Layer 6 of a small transformer language model trained on English Wikipedia (13 layers, counted from 0, width 128). Numbers have three digits each and are written without spaces.
A neuron's activation on a vector x is SiLU(gate . x) times (in . x), where the dot is the dot product.

Input weights of the MLP neurons that the questions are about. A number n stands for (n - 500) times 0.00079.
n7 gate: 457752744538143488698546473403339313574477584458417699537430469381420672655389492273269863626392573393527539518326541687554526271410565664408576623438531740438469388403504550634492529379544372519554420485643665554500485480572673724698714508657410300666554496535560458750512742658710535620515324522589623541374477715618248557575500561485671489441515325507349754450430354462523461512504
n29 gate: 470558807396567509400610630559517236407313374533461496541530637513542362403421355180597705613517396629564530423326427581407122758570359696567617358525606275249323529451338340546668468500321398610437696500491451355500418513400517446604413706688529645431310428672640471340338366614542411454684343432377323582437444292318253265049549550580411697595242496679407560701709465646463568703607
n106 gate: 620552268536330675288536536541640431365660691560447626418394389653524512581544562524646791648367737472467504670617520774691401481535704766392358356308422548671374557280635484577387458655785422463516567564613413569626737496632565400404512492492524389363727699578346665605390453519431472601404662473426512315279697512643365365739426125845533311409764563601524570532541396564397586524373
n108 gate: 360516504430737414262271492367564487458249553218329439641625348537578777580479534309388542760910327792441224516348689601446654536439430395529534555391391545546637238322479508745433590754328420605632440623513585319419512551545442738467697576698589521453579659390317549409357649589299349500434369563311745613612787480520410459432673262654588471444675432512538521512651572446557546299635
n167 gate: 576385387525508722266429628562458529186512436398384613785625546743549368471233483529554626442459327508703450583704243752329557532597561609508200360345479607613438529548550546587234630533590441279521333590672444232278678458602409512475743479632343277364762659411459689500152448608387387658455330551316666456504205484431407256564616569521647483338717556519641445636538474463610332467660
n173 gate: 370443707148459551455611316521362314657747344411519384484418421724573496455252542537447463606582647601433640386310726459508496437508314409553593508603512362496447709404392320578291616460534380220553390310547408446751452625593750460370487496500524804319693545738492447549417650733512343599313606402653525448529496601787560528538421298418310590264558405454549720300525412394480752900517
n253 gate: 521480448436349429375492537341496813578540589673169524437525566703528622557585533508386372597402338492300627320555634302537528461191263376747500354619615367442451296262385537541471292383618475406403559327348322455544687500427267544496336624642623318446516475508632625288269394409533451365326543722413667329496537376432400292259429629778389439630349697424255727391611605536636364328591
n255 gate: 364441722413700558531394391475486472418632372663559507531486500409420490387465350605595365514567453413525461557344266709404476234582646536381504484447489455465352437613685262528676188410293277518598482510344418390664517257569764396632590614531411561489345352446503409574589554487284465556378510503553511507636646460431435431647486628539727517659560429490454358629635680497366628715358
n327 gate: 366396343600485217307647429364519473667582558363654471384628675425455291697526302500346725429493407470481587381536431325651412406453341519545539475538424359481485549412606421556530635326519447489563609496449529340544452504515432689578400626515657592481357511699441340406565388511428439334578529500538782398616447635274570522078620374632614537647311634584195679470606142787504542598485
n341 gate: 458577562473432429468253691491830638656396500451377713460445657636568591798523366582655745505714522310519573601285460399289291614487284662636806526284440297707486149602643486668313737576240509596419278689585731265509473560410181406423730389477261774514413339342754437523528645751311720290572552470592651531582292656455643643356297491518412550533353372487303657686703556332639666592675
n498 gate: 633672390577843518771448565631757478570431307701447576344592376414340409570806500569674716453357372569611500704391563443334759700513427649595460231377443281627500179618307379509648455569446342360401365427293589579635271390491413479513487553388504540371356706207581336344482538601816806426892405749417513513712288492444636585252588517657298487531408622524391341548320567504487649548482
n509 gate: 463418665592802478742518643424445613529546490440530335646449693546479518337247482554712409550618650511555561490646410711478647317472521445614474520631377543380658381496435421794791473514329308417643757425545549275472598354411540422532763452493409760293500446522785650489616434463583743457546500527482529595479478473472672366537364426500504475559189455460569398493518537475398569565591
n523 gate: 527496434481650585493560687575458519689504316663367734322496542754653500723541652553601450694616550686703436676699710504564548453401593625500531493640284530822361545654492384504477607485492341432478488136589547732427533424552481467344570500534434702435500519316537455376310565640651613391511349303595489372493668400592441456465449515387189522442677511517639496351713423485662481772637
n600 gate: 520800970408442480312480534319853564599621620322327529410598490442801903525679163280363297282583440316376608406340453500495400056633466381485682399259475452579676500495544549549432680284343362274258293457601491401761514277587573437427309455655457450350735505296328515480500722582273407309229500444525432372616426319538318266694731644495747583635623542523593535883747785476605658294470
n7 in: 431377687665422526158386315629554421399504452423454590417547655606507394518345598710479645567617621549438597323483410712475382350590774475320533363249608313662357628445388369433539513374316363529482308394636538594417542424423464521475383547345448739361407525278500595454586221576575554364440439534385293552649464426374674434496655535621453302584454414444425673426428478613427489367475
n29 in: 262686537533789632474474676425764622451485534504440603748526481534728575621705592500466324466545414571389489655609616690348379529624485431739617504420667310299655511401451324320609496563625595527515430314368650671204390462385651507668527592582551278519572295642386399590462602356549727624541453439534421691347511539656577570565475622587424534369379511329447428436770797444600527508390
n106 in: 469599526685573543761538431638367407376390434481275694574512329538538530627633554343473558367576660269293581581659607531369687595381723357428551374280566473473423485440442580485577591587675659361203476333456604682634373516398581387549484586359615332465527546684372614397554345189477338465546185303550649605496387315715399515340533526546620580480315533415435737641519425332271504643430
n108 in: 714533551426579508645372571459278754761559452389507208500545313698597631545511481560545477444399425489431651536388478538288390709460207344586578373515330455629616568518504642530676550689694466481288589637554515523321401576533688445429689363653522374546602545362302277414504417777474591526385389589519620533261473660445555732684406404481371702396726442458455587519583485269677549379458
n167 in: 512413404598671535455592500447508665577541493519582596371642546500462311542534392458306454432310529462745580818614471492546377500567504716621532568527527655412469561674727356603222644406468542458591520594646548569578552686331428534398445438519570651391580561586977405397327478415669607718802482591631363674549504576526675616539651579297411356582351758479374303678608379693410600722542
n173 in: 404546539603597452239316648221426536420425323376530623381293199565443407700250621601355438633550527404493293458434549449467338587395432306525354663576642511617287366690679439644475497532597536558622496671414486445668648456446410521353429441661486544552413413496564564522442462581573627402650417717245388394385588503404705521467503521511230798318373514547362412593547404500486657525522
n253 in: 740492485481311369481593592380465570609343458435594474709496547542389308418328422407384555427531489343591469567485481348679496456451717309515468587854558683348496512496590670585612705637584504605220236382540474516725530575546581591443512433278399598480531364567428584257559231399625500724347883747336616436542520438401353538366392706566465450484663373554461794608469298531451551683394
n255 in: 533401509462481470459500519371366581526580558541434553391739389516733478571283572523358542615513716420474587454615562646503613497447497689500663551383481596672439336431721465612526491573367542422532607573560397396487572605630419471861526500701356670635397419556497423526487690539484348619398543589451535318401768543500532588635354475384624670517494382363326516455546507500592458448682
n327 in: 500459649441350594521566340434582363525452462603591585362395468451611406676576645755371390400406467465308447453480433549648578604798448631438550405416349400528517416619631410472336394689356489542542717638597626228456439635714556256431417379472337358228644763653510424490624524471299619650573497513616437486399560576603466616464622435458394372435507385581528525521564267639692486563673
n341 in: 702463424459425697378669619226458557504459541194577522399519341500459626515574735541354473559742511718702323181417316220519456400482378530496604567368383637598571597540534601593668486485632579169444365530539686424493566375596653496233550500686453622504530477622599519403300424339474459384381400575353582522727443532401346500500533515534636693446293308656485667437337473429665428413405
n498 in: 440653500253412299344375540496631574429456346562702514500578422478460672359500246765643448529592542493519448366284447463444468422604652638555447500463522784355353408536478562511669437514264652507350473500439597433446238448544526609617504421442686369545452663594493544585370415692389507478380496507448268489767537626373576612339390667474467778598637500534378418175571515427644552382857
n509 in: 783616445427417583401533517597347487318487424595643347536329551387294487487470537353537615371530598500422476398500422628574663542581378385357593453513395328342433687562720603557450481401420365675636490444635393382380536497543537437185524344583558561606597554677454530410348284357500453376454443443530283526596500449401418526254442767601486660548440435568523402274466606543428436527683
n523 in: 406265545461579673370576510332426520673611446471614603541447443660464723440373470655516634572510569500359642374652631473500555503436552327418330531563497402394447457423557622644530503672353590450448497487677593503580487587311540396353419597592494400696417384571516641355627522644679417421213513506440352445497554463630490571439315536365377477642474624643467714477290740379374397473323
n600 in: 254383496555713402504453303298729376476465385321563442729480512622339543552527524366551220621484291594524563474595515464397435470400508260641549559663380469512500240404169335602453407644704257615676684320541600592412380568469583554555256617445542624447322480488334426614284454603576377567394349654568472915571428257368380616347672543706476382541520428551666484433588455665717376417648

Each question shows a token from some text and the vector x that enters the MLP there. A number n stands for (n - 500) times 0.004.

"h": 558472550385364218449444426460591581382434541492393503452644663680459509588338452340451470543595693482489521431596495373574641442539425407490637460535446570408543597483494556570594528274297387583528478426531513527458467565469449378333514648519511385489545519462526621472543562390413513577439505542495491423359740464510537342477551700524563327496505514445492433608426529386432680472514
Which two neurons fire most, strongest first? n253, n509

"ec": 490487496518624189421408533564465530549380486547390525546562678610563620385642426549720419404467566537475672499563575351373665364393693373453538462461488587576541608304410449429625482357479308682575400389427483459521531453457512399499231389532556480325529481516436446536396456537491450601511494471451317562462531480570472454554670478620636614528580572470520541409484319299447508530502
Which of these neurons fires most? n600

" W": 645445518394512565626505382436375427586481486385554432372524522602448583468415564442546542461635635410433688505427490429543553619528491591420533474579453439402516702607509565443569442487379457489487631632634492536502617555614506518484534572452452567355608481517562431605527558399546484646467596490535398365524563321535549320454428554523519477576472495454480533552583435414307510518429
Which of these neurons fires most? n509

"ided": 611448548321419356475482442645585253651229433608491460453559668485442397569495349392583416413559487489620549510576566539458460407652403513611473529660417529489435539635292423637560447397354450584523522414585600370561432547461340687456649498492422618455370615477458457459593511545491487451485652503526426341457612530438507472503501532596423545579453408476563268499570405697423605478394
Which of these neurons fires most? n106

" such": 481476345560518402542565622469447258370475381520517574490520594633425259383508456484496459473580540571465553410574534579361515591579248658412492416345502331497442567418582526594569503404603705424524454415496472525611415421517469446527544646430580542610461417442405481513463519638503443400557436594446538408431511531522430503493501495712551429508417510524633421533473665486587605406434
Which of these neurons fires most? n29

" to": 528484490398532430409545410494441524512415377552655513483571433597522462520561635538586564574588466441315454332522452767547573541655490480536507540490608370480458554592567505497416467390449356435581422457511536447544347460422589440452740490546538448538597406395422472468591522353413488538438546563630537494507547669499444447376603616587447520544518320512548417555534540470412588512552
Which neuron fires most, and how strongly? n509, at about 0.035

"ee": 702482519435418612374438585433450400577617506295368434497640622450489488403482451531663340472612700527578745500599589521555553396343578583468340512531408610379590603562495567414459506467309510243587409513620538615503540394467590489346403406539456360446494518522609660461538539498563568563556501518511414568510652412507428365466574547489370539602601599410596509372589505537339474397445
Which of these neurons fires most? n523

" D": 431475433511512491576469564400487379378441503451580483447533557582516491538543587574710420503476425582360475461427559540492666529652383569489617475454524534474509553453421538484537391398486649486460453535489573478537683448538422539569478565508528541447626587377422549503566532337593368546455624347503550508529483412550460364456515594460541542393506389510464463509532489483433549548554
Which of these neurons fires most? n523

"form": 395344393602539433657450630327480553658475352460507503421626429622477511439520600524422558704504496599641570460482476374457537490395359546365555488396494630483432470526309594511588463445559587351280544435411472460590378438496475366374437368490489568526590489520538618453484578496573288496433480549542579406579520478518564488508435530496405576551498545460474490535588449513382620366570
Which of these neurons fires most? n523

" the": 436561499476392467534503485493494509550525136555553549615556549618447512554447503585505508535438596440419460321510483451501535494603563547502592420506549509513523542476625492511487442551420584494624418411538468546494499492565389484517478483547544460588530676436418429532490501439574521513521463544531581457502541533472530465427614476586484572510517497552527468569526501494511509489604
Which of these neurons fires most? n498

"'": 390514521610307263445482463420412423611613458435376404401342532559391565419709562504411452581447514589523631408504528519400579494648439548500466438436529474437545561636639448494482477367433631529608411523533391550667416518488456570508521513488535468316603627282413417714624514546430484510473485598456631430442590557507636500401653624776533472524458624449471493532680524527472458596464
Which neuron fires most, and how strongly? n327, at about 0.19

" F": 458418428441617583562535497566368412386519479462495413496505492646550672325347484465521567397542570407606544397584342509451606503479464565491477398603565432552512639454368535507520508411388526384520485479622545563399629514650489538558629530477530653469521371418433540586581543403502522595410517469555456423477536343530491625413470640480504435548587521573380507458581408595409523362344
Which of these neurons fires most? n509

"est": 419373548448531456408342560445522467532502514697243468468629631350462684469414450403323584443694468444618378397516493530595496480387507514488593476379549481626440499513514484594405566563457528517333451345535603611524433545525439272301551479473472668577539314391571598554411513459546427371500427494455417478454578541589472395578460543503427376465604663412447558546661593453410539349666
Which of these neurons fires most? n523

" and": 570551594427583619445522450577479472560485242569664387543436605510445463556665552610496444576729534404494586471556363605517536455504374526480618511536484493514492514662553556560580464480333508391515607398566419625467525498551617495399498541584443573598397470443588460668540502483464509486536516512459559528479591618503506424425513552467337393527446348409413416454533646476436505514573
Which of these neurons fires most? n509

" acc": 548479477481652442277456335571448479413453584490524533434440629529552338440623400534460553467400435566403413333502492328399529434715557285483473399467613536505458667488451665391316520416382693464590444340582554484503523508496462656726479473590550582573473545535424536488500427569497465518601428470471527463569549577528492498375724536524506529480526596536535503521468373455361577539392
Which of these neurons fires most? n255

" an": 535472529417500528547396429614509462703524412360656517506502566551476614592450519390502540502390534408422350298467377516524603419541556470505423415427548552381506718349508462523440383648502587453473353466559557424569374461406467612360450474647409590475450464471446526431504456444577590492623489519586504494460619582477363592491686629619463450405463415508479504713452453530553478432647
Which two neurons fire most, strongest first? n7, n600

" ch": 462608545463489526645593465740463465588365520523660612459519562507552505522460464556522478547492394374517587288615471348491476564594573469393530403482462476536579542490546556554522538422578690487462548537482627447485452527515567660434431573515593460427521515502399538493436469447371328594495598442455486489494519344575437413574469586508405526554512501607470413473325565537297591522488
Which neuron fires most, and how strongly? n108, at about 0.06

"at": 596466461533405713426507441615375499398471548382403480589518463510508460464427478426457411571624501680573539539616595471618530417528651518480386409576348582455492744471635380476650557515300590586371369346560473602441541485444505458349467594473475637526510521525610479455584556457481506531602476409441336432481758543517465555542544418394358383545661408480420593512593483377440457543763
Which two neurons fire most, strongest first? n523, n600

"em": 463484531395363265582507293467349412439418502516518526533614649553534425589561346472408656542327420389496607395503578412455563497441576434601583489626571413443487395665577238530505442424678538458536543331427486551641468415465644782446383587473518538404434345606473264600642474540502395402376523478571465452425649388585448416455530435601377517588544538521432543583369406521421479618670
Which three neurons fire most, strongest first? n253, n341, n108

"ip": 508404397637453463455356360574439490648364516759470570524537399682520460480540445607324485444304572369800412510633488518404492525413489620521477488494439773560503495576424492511596462503431701570420418404481525464338472334404351401676595634506459535431413633459481481525398500444499381471495543516501327492554518493463607430468560564707399387627392474487623490486470306568514603289403
Which neuron fires most, and how strongly? n498, at about 0.24

"F": 446472520512558462462457614662432409413443275374426615486409561615608490387427538348431675555476610393527476406552468437414561512342515435471596488512604535491450439661330492433425533408297429532498308683601508616419485661562462571479488464515536585597441406324451544625554543489518520574472451467485607473518580484659506490427435645341447555442640459527447601497511438619398515333294
Which three neurons fire most, strongest first? n7, n327, n523

" that": 521597489631527392548602432697420422495423308551556469616479405450493521517475439425494469408563638580449407463543403537444601477536312509477506513526569507513456635520641476375445594419580540425563320543535540521567322525434439465374495467582460583638537741481388552411529589492455520494544578560573583374496611543454453394469607591459597442420575460472486507563552473626430548536516
Which of these neurons fires most? n29

"ing": 546549504466500491362439484440411351624283354414332506459383493575460391606653509476484485537561508509504512351590505432461493475479330474449480486586616486485501507589505495587492497452508706474601302542498557589630474384530472380305680499596429629489420497557647732597465559554585542346472561551527493506622445375423621512604538568803350554416559388436578450456406430582474514646454
Which two neurons fire most, strongest first? n173, n341

"ap": 424434335343449360514600545454276504546562458526623521507594358706678558502420561497364521466380408439613466590607523482536590448538385549460438479331562676564557637591586474399432463448618710370573629429452318726445530341592524432479550650352514543390645667573476459468673503436500439502446483461500518522531703504461481402556385560596512364454663543490493498485658297537338620482425
Which of these neurons fires most? n106

"o": 404417493496505452416460583551380426501610449481337508524503391405440484627578632528597555509549693422337629397624603458500435519383499582565326448450567507604520461444571586452371474286300376522535475503527418645528523559452419420419487621500474496376663550477516614543386516472408393495541490491536491604482721427571382446527561690499552319444586499356551519532510442410531455442533
Which of these neurons fires most? n106

" second": 481538461391557375643483386508597427410506446500544524480624477747460532493432448438379470615442600458484559506546541526492518440595606626361581342461652509482422551636471425555499468369522621449596405599581646457598458384471433535443425549595464498623518583394525475531469493603389461455552543433601466468494624467501445567457595498465418490498495607450554459615455550552212624457746
Which two neurons fire most, strongest first? n253, n498

"og": 304515358704629364460601503590498480470490521593452617494430638393463527373497456419522455543577669609329432564522430315421480434485402424561671441440494399626578581661474359662550450325379572455410362344453480419498507423353550371299473577500373467535522335386414519541634483478464525492413496423672609573533554520593511553676487585638468447452343600546490461564570508501560571527663
Which two neurons fire most, strongest first? n108, n600

"k": 638469411648501471456333486529433620365347460568547576448629552695541587625551420608501409558426631659541471295528578378554617450652431445332679474493530306535506513437357408466510483409460672545545333514597495402466491534453402511363446708505477408512447654399463449526543572390466476454426515484593477491619559475504556387320414579655517544446501395561556426615569664661556527361491
Which neuron fires most, and how strongly? n341, at about 0.091

" sing": 374475368504657423622429404680441436667331453525493524516312463490415600615563589536427533512492518558553512370550503596433471458499664552370504457631379571446601542434452653455451392354601529496371636472573544448467411448569415559441310371527511653623604461511436686568441486492420447508441497560508439466571694378595436636475585714520607535486609409481591647475513531672370538511464
Which three neurons fire most, strongest first? n167, n29, n523

"od": 528470526485474543509455599705473363419391587463458352532490608591505419425523499437567464571577730370366591461650445408548462568421470458558414505438478660771503531447700461491457534352482483389545312536444524673578537371435471313444579501449460461529493346559428608620528505462560473520327442479454650491508606573647395481528527607461477481523510623403579642479587571443572621354498
Which three neurons fire most, strongest first? n106, n327, n498

" \"": 562517343538484431552368529547538424487425488395556529481430503487500539421530595455521530500604601485611379381376372423482563497559421708496473497607458373475574542544470423504510409457586660465471409560445473418483569594484462432546522546538609491370475383475450520697609476676576382515568546590540551445434716435339407482535747577554516536612560539454555449533535526549502460549603
Which neuron fires most, and how strongly? n523, at about 0.083

"P": 448545450578461455430494556445517561759586483452530547553633377604627408425545532584517299545371573358436448599548426600537608514695515513443675458453511343481385393698558526403502507427363482606387577432536488568491566529515526552491412492531602533386504532550464504508602555366471572598476477452514497485617514346569482356513450475610407584439543357505462550541517427556217649517490
Which two neurons fire most, strongest first? n106, n255

" by": 528495365347484561595547510511407411476456448475509493632540484654583507402637736445563494627398453488424524342505451498500650489598479493333596506503680545462462725442488513381388464431555557513532446452484588570418401465541665426429540401522475525520495492533494579567429483516587558400540521441586533583478520613486502374408533481658446489375582380399569627369527556437468483432493
Which of these neurons fires most? n255

" first": 403473362397636503564446351512556402408416363426553612529539532605384514441461409462406376545458495423440507461617600505533441423542534683434609338564559424566440640540582487577473539414578631422589426666529662440563455487500516493374473453591444452723485577402555572586476549531471550418497603454606504503476744494401454497454470507568459416471471498502536505547421590603259555462599
Which of these neurons fires most? n253

"0": 424418506461422504477419539548552593526459313627606543494626648700469666536563626563478481618512498481397567467582480520536501459564415721489632539628476467404473445446443428340333547502311652488476230530662531552435471482553566561531694614479521606524591539252519440498546523519563381549452466454622505510510501458551572596437688582571512596462434553598502465509385376321338548494423
Which of these neurons fires most? n523

" B": 418490412421448507442481581500405486475360400436431529442576581518433559435465416473493485552494453551423527354426410428460673461684367589465628393465567366469505423609443449449477494492476823480494447459410421451403548555563435561525614536555493309536539526549386451569568510334527464472512564356533537538596524356528479396339538440622498488498479485487496463503610534537483512501583
Which neuron fires most, and how strongly? n29, at about 0.15

"ale": 594480577444371396513524549297581519486349414470481497531630500414489566472477404491346596606461681351483452456526521588496533435425483529503683430498475477533496398522553405492468496340412571384451367703454592497695549360516471648400566465557349412617549494499473357448525467488620470368566510517398569478454625322507296461389655490533249478561460448474532540429484376644549554480641
Which three neurons fire most, strongest first? n253, n341, n7

",": 512487520428515498503490467472454369359517168483486330498497446515518599587555386525543455482619636486473430486456430488391494538575486565464485450503443492563514532470477459548498517455470572490488423466506369483440453450544616461386465491640518570502516488381507619462554497602567457482445525573472392462376621494454442382403509623449575513578457500446518556460521434511504641399430
Which two neurons fire most, strongest first? n173, n108

" dec": 467517513534497334483509403578416421493287493519622439442389659528532558486636471633559391463465510387441257406507591357448610428584294411481553486524472571382489576623613513440484579377390830479453371409492609569443367414424463569519400570595565519496542655491503489391434413506286415553586446469553480403617620398458482576441570662567505529551574622563524562535512462455265473380423
Which neuron fires most, and how strongly? n255, at about 0.054